Layer 2 of a small transformer language model trained on English Wikipedia (8 layers, counted from 0, width 128).
Take only the direct path to the model's output, skipping the later layers: a vector added to the residual stream pushes a token's score in proportion to its dot product with that token's output vector.

Output vectors of the tokens that the questions are about. A number n stands for (n - 500) times 0.0029.
"pped": 568,528,582,314,665,640,543,260,385,504,408,321,458,473,459,451,504,500,571,768,594,691,378,592,415,512,446,256,316,542,627,452,460,800,584,420,669,230,414,522,414,341,375,369,736,698,475,549,297,357,680,477,584,551,547,484,420,140,691,692,570,626,766,566,357,544,453,703,610,306,717,329,491,627,599,321,681,302,335,695,504,258,375,440,676,645,485,532,274,628,528,412,401,421,414,693,608,492,652,356,580,743,447,631,610,637,523,114,612,445,578,682,438,443,206,574,558,475,447,351,408,433,478,535,709,307,540,409
"ries": 343,379,331,147,336,181,419,452,585,335,500,473,447,584,699,551,246,629,652,609,393,370,455,504,298,482,516,537,552,642,492,640,360,558,460,643,357,484,400,434,592,587,444,579,401,752,420,497,427,450,613,434,557,665,564,708,369,738,460,389,527,329,620,654,478,492,505,709,535,249,271,265,323,516,455,315,429,477,448,593,391,528,632,226,378,467,417,643,547,624,481,474,556,343,559,838,526,532,528,524,543,570,657,562,596,450,527,676,580,688,749,588,532,579,491,409,969,544,618,400,290,555,454,592,479,256,651,473
"ition": 566,267,344,334,561,169,431,335,610,469,588,320,562,513,515,721,407,537,664,575,530,451,599,581,509,770,674,461,270,450,526,288,619,514,541,372,521,657,447,622,579,431,319,377,569,716,228,234,389,582,518,475,665,517,392,346,355,630,659,761,654,471,516,413,328,506,393,510,532,454,363,318,660,428,645,631,430,622,289,517,577,448,387,433,357,205,489,486,306,704,589,467,478,511,505,547,446,567,513,400,490,657,519,520,668,732,684,599,265,519,559,379,505,812,509,319,720,714,684,385,665,580,526,527,452,519,399,367
"ington": 433,515,478,308,860,501,431,118,273,488,530,534,496,324,564,583,592,577,496,655,832,561,497,517,573,761,476,476,564,535,492,290,326,454,714,552,323,388,394,474,519,267,410,400,643,620,568,616,346,529,564,649,615,615,463,694,616,404,629,585,576,536,378,505,465,510,396,622,469,610,270,332,431,615,493,664,547,297,250,612,251,618,382,387,472,637,457,666,242,272,425,528,415,444,666,632,501,513,391,407,493,512,426,631,316,485,691,705,562,478,545,756,339,645,800,625,563,549,414,152,550,553,583,315,413,203,588,517
"ague": 704,298,743,436,747,610,488,260,403,499,468,482,455,213,289,536,289,582,350,826,381,429,477,567,452,457,636,423,600,664,410,206,710,463,580,568,561,410,468,470,811,335,539,586,581,695,270,275,400,426,633,600,619,654,498,445,483,531,774,586,574,353,746,665,458,513,508,561,513,270,287,643,443,357,394,474,584,399,240,570,687,369,381,542,543,389,572,610,277,377,466,619,508,447,461,406,455,638,486,447,607,508,292,682,629,599,392,713,133,574,744,817,382,590,352,673,580,599,620,329,344,391,665,291,658,283,580,390
"Scientific": 764,146,371,298,429,418,422,496,792,574,577,439,543,197,792,706,703,535,592,479,649,715,312,675,401,455,708,489,727,691,445,446,430,679,666,702,338,392,461,588,400,422,466,490,450,465,304,809,359,602,453,463,575,814,318,481,282,137,416,560,289,333,771,683,565,495,318,468,569,545,454,551,411,622,363,230,690,367,155,402,419,434,461,534,526,596,298,736,521,272,778,235,240,567,651,468,651,633,485,548,659,656,383,486,355,472,628,280,352,456,675,576,593,521,562,516,742,512,575,243,533,479,321,408,512,457,714,493
"time": 610,352,482,359,531,473,484,160,742,318,659,459,512,416,631,667,445,324,772,777,540,859,612,535,421,537,439,531,635,517,596,514,419,567,803,514,249,406,468,543,380,347,367,409,652,472,523,368,231,553,512,438,627,298,298,621,589,308,527,646,472,430,443,536,598,484,435,634,650,593,272,382,347,565,388,609,650,408,382,379,315,586,310,541,420,742,486,464,371,487,491,713,297,646,553,587,585,518,483,719,591,478,520,533,425,829,582,526,332,446,503,539,381,321,486,513,716,421,327,421,778,444,599,315,462,391,610,495
" it": 462,320,462,513,508,456,372,499,558,358,494,580,284,530,415,518,523,407,434,545,503,554,314,544,573,596,494,312,622,463,461,525,591,707,483,459,684,517,438,588,459,391,400,525,635,452,469,503,503,590,437,306,487,376,440,434,435,548,385,415,314,489,450,546,497,533,549,465,433,474,473,605,666,620,624,301,403,398,578,563,693,541,373,525,387,525,682,489,381,465,425,687,543,471,503,581,540,576,393,559,475,596,498,593,407,500,651,532,434,527,429,683,461,570,436,655,335,534,627,542,612,491,452,455,479,684,616,549
"List": 340,522,246,209,436,517,553,616,600,543,593,469,509,452,440,524,642,567,632,585,592,593,558,594,391,656,581,328,542,648,694,593,493,542,576,530,429,668,372,581,585,455,406,279,653,687,368,396,394,394,616,561,573,482,324,593,427,284,483,618,330,599,658,570,649,511,536,561,513,385,607,540,404,478,379,239,685,552,275,465,297,460,430,610,458,617,473,425,247,411,548,249,509,477,480,484,626,698,592,530,622,509,413,554,406,523,655,534,480,516,624,421,59,530,571,441,684,638,597,374,369,223,627,439,479,397,695,530
"rict": 461,577,213,460,317,308,332,390,716,405,497,266,351,617,626,457,572,457,765,609,540,530,643,614,707,691,604,568,517,623,703,434,361,666,624,561,434,354,356,527,442,409,438,460,418,764,460,370,508,498,660,520,530,462,461,428,563,551,414,544,643,478,494,656,398,498,263,516,386,444,400,556,288,504,444,467,576,394,459,557,517,375,397,326,539,380,437,474,474,526,541,471,339,555,725,662,624,430,498,515,558,550,463,620,294,592,605,470,477,517,710,691,381,460,379,608,633,657,607,386,580,497,548,414,558,346,454,369
"encies": 378,256,479,543,492,323,386,320,553,382,547,278,445,503,715,677,508,453,687,453,405,544,589,393,191,591,714,402,562,588,668,813,245,743,428,599,570,367,473,403,484,588,294,337,687,495,310,512,433,499,503,654,720,646,493,607,298,564,512,722,547,425,411,641,487,557,422,351,570,353,295,316,320,351,412,173,631,426,336,503,376,656,575,450,602,629,365,375,235,343,751,541,546,253,571,545,515,478,529,311,625,654,421,649,347,681,775,419,295,358,679,503,315,824,572,511,804,695,654,625,616,663,503,413,568,532,628,476
"2": 624,586,588,569,410,513,594,472,417,528,455,665,591,534,441,428,439,539,352,472,400,436,636,417,380,594,496,418,464,714,510,602,612,504,488,484,563,396,407,564,504,527,486,565,502,343,556,473,443,542,352,513,535,445,558,345,519,502,410,376,466,462,661,381,581,492,599,371,481,542,474,575,460,593,509,496,693,411,394,405,518,623,574,445,478,524,347,487,393,512,444,639,545,508,428,484,630,423,540,588,665,450,379,419,351,446,405,364,504,528,540,587,550,517,590,492,679,453,463,632,589,565,447,549,412,446,459,544
"islative": 505,269,416,361,505,389,489,527,505,457,573,324,599,532,536,781,449,409,487,527,601,732,565,630,583,615,736,642,494,713,586,599,271,921,505,623,291,449,529,357,696,372,356,339,342,676,347,261,410,351,445,593,646,649,388,566,301,400,475,470,466,594,477,340,355,565,322,496,392,455,579,372,635,485,209,342,449,320,265,535,431,473,287,331,589,535,547,436,308,562,685,517,492,509,779,648,527,559,601,380,690,713,402,801,256,604,708,519,357,299,660,623,484,563,555,411,670,538,465,453,796,402,691,293,638,470,533,395
"ature": 522,291,223,456,314,343,384,78,393,478,527,454,418,413,527,830,628,371,397,588,684,623,640,677,451,502,624,684,704,646,576,380,421,439,611,455,612,465,513,829,671,410,711,358,487,533,523,372,395,614,717,552,536,650,523,624,682,388,245,545,601,533,627,582,557,472,514,392,413,707,228,250,443,487,365,328,460,385,337,474,494,568,503,557,510,559,379,631,289,348,502,487,482,604,554,573,597,522,547,338,475,741,321,694,311,300,424,305,539,563,639,629,687,518,468,447,712,755,310,580,806,503,443,341,286,453,404,441
" distribution": 734,351,376,457,440,343,387,287,539,450,604,632,589,469,608,572,326,410,481,492,408,655,497,692,675,478,584,505,489,462,549,426,314,580,660,533,549,557,380,695,389,552,515,471,685,592,279,505,563,444,598,509,459,356,232,378,455,377,496,600,408,509,576,523,584,538,449,522,491,520,306,289,549,424,451,470,545,324,518,654,439,488,463,533,477,434,475,427,383,515,606,445,587,427,502,444,602,490,655,390,598,593,477,612,584,472,491,369,521,639,537,742,524,696,401,509,749,589,668,349,612,268,396,419,589,488,578,409
"itation": 408,275,516,516,738,464,573,274,619,414,536,282,464,524,517,752,340,395,755,661,423,600,641,476,168,860,620,497,417,344,636,518,497,703,640,665,634,493,516,562,440,418,472,610,726,474,606,404,333,506,770,400,353,523,477,575,269,546,676,327,429,469,624,600,259,508,422,354,610,335,536,368,452,392,489,530,461,623,398,706,416,392,440,287,727,302,534,254,341,584,510,318,544,516,477,403,527,244,489,443,802,758,463,656,625,592,675,492,243,335,723,514,401,699,492,288,584,614,519,470,668,318,475,406,669,297,506,567

Each question shows what one neuron of this layer's MLP adds at an activation of 1. A number n stands for (n - 500) times 0.0018.

n176: 587,435,566,528,521,542,398,600,542,547,363,584,591,581,244,544,524,509,613,340,314,448,566,580,477,426,589,537,616,543,289,558,544,467,356,462,392,429,573,505,450,604,486,436,376,549,508,736,485,494,557,635,618,443,506,742,532,490,482,470,635,587,540,495,470,532,265,482,628,588,432,516,559,503,570,369,530,546,352,549,337,374,570,543,458,621,425,508,536,484,484,480,481,583,556,458,464,402,624,394,488,440,453,506,427,502,535,381,579,421,503,427,577,381,525,426,500,481,492,414,301,729,601,387,450,617,617,461
Which of these tokens does it push up most? "Scientific"

n164: 509,460,525,394,643,434,599,521,656,558,318,574,460,574,399,498,522,461,468,516,451,583,478,599,424,567,541,563,628,438,469,573,528,604,571,575,504,544,448,426,572,489,580,339,542,398,621,527,505,631,434,421,518,494,628,592,603,473,388,406,493,613,500,500,489,410,328,595,447,511,548,475,500,314,431,518,475,444,517,405,548,555,563,466,574,573,500,475,468,556,403,448,500,525,376,568,574,507,581,582,408,472,507,460,640,568,519,514,324,466,392,477,422,412,479,476,480,396,491,442,517,565,399,483,477,528,389,655
Which three tokens does it push up most, strongest first? "time", "itation", " it"

n16: 644,449,482,559,327,573,428,401,558,569,576,399,537,467,514,582,445,543,572,451,503,438,553,307,567,544,468,500,408,465,610,454,500,418,648,519,483,634,464,392,526,415,562,514,255,500,534,540,580,415,625,575,754,461,433,465,474,511,543,524,448,459,622,580,617,494,419,599,594,523,446,483,427,547,396,519,512,561,424,446,376,537,393,441,355,512,598,391,538,470,617,480,413,470,422,484,605,545,431,482,585,596,483,559,416,560,530,579,495,599,456,439,456,567,452,643,456,525,610,447,398,512,496,463,474,461,582,368
Which of these tokens does it push down most? " it"

n70: 723,471,334,550,516,529,574,513,488,619,409,561,594,500,529,473,446,492,633,507,416,429,486,510,558,431,497,732,453,511,604,552,422,468,628,549,540,383,505,447,512,486,502,491,521,561,486,456,555,435,488,368,662,562,546,562,493,636,547,584,505,615,460,446,495,389,548,464,500,552,546,539,652,422,576,415,390,490,472,530,469,615,469,584,502,476,427,493,447,576,362,311,524,490,545,413,532,427,483,521,436,601,470,518,401,425,289,505,445,456,582,387,523,466,307,642,526,679,415,478,435,488,307,374,520,550,527,458
Which three tokens does it push up most, strongest first? "ature", " distribution", "rict"

n152: 398,498,427,392,400,580,582,484,404,585,443,493,384,440,500,417,517,555,587,492,503,503,642,674,529,462,409,587,395,573,417,616,575,500,582,520,493,402,413,508,559,567,619,453,593,548,614,487,460,698,402,475,522,449,373,382,548,381,582,559,302,534,330,522,487,470,581,625,710,490,384,500,330,534,458,586,627,482,646,548,566,391,558,553,601,513,509,582,447,453,555,345,422,610,534,589,530,551,567,535,544,383,461,387,490,528,470,451,456,330,532,568,392,519,446,458,596,372,459,469,610,526,424,437,379,534,428,595
Which of these tokens does it push up most? "time"

n39: 583,509,430,537,587,470,469,520,527,459,445,548,505,535,584,330,640,363,435,556,337,586,516,507,584,556,294,577,430,646,530,486,446,430,539,557,359,445,559,423,329,399,460,466,482,528,514,671,564,352,439,484,432,403,569,547,435,532,528,447,530,495,424,509,588,503,551,442,534,491,489,555,496,725,495,602,533,591,349,554,468,594,388,512,522,479,413,519,609,277,428,493,634,493,553,615,564,594,474,597,513,443,608,475,577,623,505,522,400,434,491,537,493,348,522,510,534,420,444,457,386,527,532,549,558,519,495,425
Which of these tokens does it push up most? "time"

n149: 524,418,532,516,539,583,452,478,321,450,494,408,636,464,613,594,591,393,445,477,506,471,492,518,415,395,529,448,560,632,614,462,641,407,510,555,498,480,523,544,489,546,466,640,573,505,507,319,432,344,419,588,480,545,353,567,515,641,517,598,443,557,538,548,545,558,554,427,631,528,485,263,390,237,364,592,454,570,547,602,549,607,433,399,564,468,422,551,480,402,686,587,362,500,446,558,647,463,381,508,452,540,529,562,505,507,483,505,532,403,457,403,549,542,377,339,637,513,550,425,563,396,403,717,484,676,521,430
Which two tokens does it push up most, strongest first? "encies", "ature"

n9: 536,435,263,634,514,468,482,431,433,394,503,477,566,555,360,618,476,549,482,369,623,541,544,304,363,645,562,478,458,410,548,505,406,323,633,487,396,541,403,678,580,478,687,475,605,461,502,422,523,466,460,517,466,500,632,473,502,525,549,590,462,636,568,581,500,444,513,497,446,451,543,431,432,497,490,525,413,480,384,452,556,505,530,497,688,396,468,341,586,570,524,455,626,500,510,515,500,604,600,539,508,325,569,471,492,447,562,582,448,477,472,526,668,426,479,426,556,524,548,291,609,652,418,676,397,443,575,405
Which three tokens does it push up most, strongest first? "ition", "ature", "itation"

n275: 511,513,574,500,553,465,362,438,466,526,440,588,607,497,648,572,498,578,492,636,372,596,522,557,524,698,552,453,524,411,444,343,542,453,392,451,583,599,596,556,513,470,523,408,448,604,564,440,581,526,644,391,586,603,532,365,347,600,716,448,464,527,567,590,342,473,487,492,603,435,375,660,538,519,457,497,396,533,423,485,546,568,419,423,605,249,657,518,539,439,429,433,331,505,447,500,525,595,414,492,595,492,437,564,497,552,489,513,540,510,510,447,323,444,563,489,555,465,493,731,409,290,477,383,422,421,455,493
Which of these tokens does it push up most? "ague"

n6: 463,577,616,439,645,626,509,484,421,628,366,537,607,617,448,332,424,440,489,337,432,441,604,477,371,434,430,539,434,546,614,474,583,557,533,401,521,439,517,418,507,587,540,528,496,329,440,474,573,401,507,482,415,543,535,513,476,506,539,486,584,442,630,498,525,568,451,341,548,414,539,624,557,521,572,437,474,560,483,419,477,573,566,578,557,554,448,553,379,432,513,516,574,568,445,419,478,428,618,434,662,399,705,477,500,453,450,495,440,558,430,442,446,479,578,561,480,441,511,566,481,578,506,509,534,484,539,379
Which two tokens does it push up most, strongest first? "2", "ague"

n201: 429,432,506,450,557,490,495,375,556,350,336,507,542,453,508,564,433,463,495,463,382,653,503,484,447,445,435,624,434,515,486,337,460,592,599,415,424,564,576,624,451,526,468,624,608,464,368,432,704,298,548,655,479,425,550,521,361,545,423,608,479,478,522,544,636,540,522,486,598,461,447,404,418,671,555,551,602,605,715,460,344,439,374,582,560,289,537,513,686,594,432,414,553,537,486,423,552,492,672,448,607,503,468,448,534,544,483,543,672,441,443,588,517,465,524,483,521,572,598,259,485,448,514,335,360,454,446,556
Which of these tokens does it push up most? " distribution"

n87: 465,461,427,451,577,651,326,229,334,483,548,529,431,589,556,323,503,432,540,513,434,471,485,457,359,454,441,353,622,426,543,469,369,454,655,500,512,526,543,547,438,500,540,438,385,457,553,551,434,394,421,555,453,505,392,557,479,557,472,575,545,536,662,533,439,503,577,409,508,640,593,495,399,525,547,561,487,537,339,566,359,689,445,476,411,471,610,477,490,570,545,679,429,505,584,482,675,447,320,552,590,762,594,390,524,712,570,479,484,434,560,546,555,495,486,555,562,649,362,487,480,424,536,525,570,381,500,594
Which of these tokens does it push up most? "time"

n265: 364,502,397,693,516,429,329,503,451,480,385,461,518,657,577,422,676,482,597,515,585,495,500,540,638,500,618,432,443,415,536,490,602,288,586,488,457,446,404,590,527,557,493,502,550,713,449,490,500,566,568,573,546,504,485,464,505,566,337,483,561,611,373,681,485,417,472,521,395,438,332,502,498,442,536,542,575,541,503,430,367,585,560,374,452,535,365,358,516,642,495,462,422,498,485,490,497,524,500,385,695,484,517,559,473,556,573,498,452,564,534,652,533,618,490,459,441,450,560,515,385,492,504,492,415,382,448,460
Which of these tokens does it push up most? "rict"

n213: 670,516,565,571,374,410,364,544,475,431,515,627,576,444,438,477,336,520,467,605,518,377,507,593,416,451,455,421,576,498,554,484,431,423,357,519,448,389,595,421,450,596,483,550,518,477,478,565,521,582,514,521,542,519,677,440,498,579,338,469,500,364,442,648,562,448,449,543,437,431,520,481,614,407,415,528,498,446,630,596,382,441,665,484,454,488,492,565,680,484,435,578,545,621,536,475,459,476,521,337,657,433,606,422,509,521,575,381,602,446,574,621,495,551,481,485,402,537,589,385,545,449,445,537,462,551,524,495
Which two tokens does it push up most, strongest first? "ries", " distribution"

n54: 418,483,410,515,509,345,634,528,553,474,569,572,482,649,702,586,444,580,405,459,495,539,402,524,490,555,602,505,562,617,500,643,539,414,556,534,420,565,542,481,623,378,510,624,493,537,495,659,546,520,385,531,489,450,402,574,521,415,420,534,490,458,455,423,502,604,540,609,483,382,516,464,518,440,406,486,436,436,608,491,487,462,457,479,655,599,461,578,495,545,351,460,514,431,572,404,424,522,554,725,405,532,449,415,438,498,464,549,423,493,563,545,457,545,485,389,463,388,612,463,414,266,515,600,434,259,564,528
Which three tokens does it push up most, strongest first? "ries", "List", "Scientific"

n98: 555,429,594,503,625,587,481,380,584,396,705,530,556,589,446,450,490,460,627,444,284,503,510,495,403,578,658,546,517,555,585,598,475,495,503,441,417,598,661,328,459,575,465,557,479,519,457,452,296,516,521,592,444,439,653,429,323,505,643,608,550,384,506,619,677,519,445,431,492,518,490,548,405,655,435,457,398,487,426,411,399,450,584,614,593,460,384,529,450,445,515,605,484,571,522,440,494,391,481,625,485,465,671,461,571,456,373,532,300,391,563,343,322,467,593,436,539,510,548,519,572,669,353,342,495,674,489,515
Which three tokens does it push up most, strongest first? "encies", "time", "itation"

n13: 350,569,375,531,396,659,538,430,638,395,414,483,394,534,560,355,555,546,584,516,491,468,425,440,635,550,641,449,719,688,458,584,548,462,358,425,572,516,399,593,473,563,513,456,539,459,687,265,597,613,655,497,554,551,444,468,444,464,373,609,489,689,514,437,595,591,430,477,486,434,505,568,500,497,508,443,413,396,480,352,568,559,423,513,376,578,571,426,416,468,559,575,460,648,566,531,421,513,421,487,386,411,568,483,313,429,443,590,528,629,551,506,425,563,426,624,612,471,490,544,559,473,553,475,626,311,338,374
Which of these tokens does it push up most? "rict"

n297: 420,553,482,532,398,489,376,357,630,524,477,415,498,488,517,545,527,383,507,380,566,600,523,443,480,518,590,392,541,502,502,507,457,483,523,543,578,407,414,477,567,470,538,330,466,654,421,555,407,568,531,561,563,419,564,540,507,458,520,562,523,381,556,585,493,594,444,533,353,477,655,410,434,549,445,507,576,677,440,536,537,562,572,526,666,443,562,491,482,435,574,537,540,440,367,619,474,703,326,525,482,453,450,507,456,433,582,244,439,564,524,468,542,587,413,510,525,518,437,421,563,539,517,361,627,375,589,498
Which of these tokens does it push up most? "encies"

n292: 569,589,657,516,478,591,424,473,534,491,514,505,597,541,521,492,520,558,417,536,492,562,373,505,565,531,601,507,557,457,561,520,564,594,442,653,571,572,480,372,689,543,381,289,515,495,584,481,424,556,608,536,643,460,508,500,418,491,497,487,592,449,431,550,357,557,471,553,603,424,493,427,408,329,568,464,566,607,407,559,643,465,520,288,574,606,346,447,490,579,527,580,461,462,619,600,514,454,550,467,241,500,566,481,354,441,492,592,444,402,662,468,280,471,518,316,533,322,471,489,574,360,453,473,332,627,592,408
Which of these tokens does it push down most? " distribution"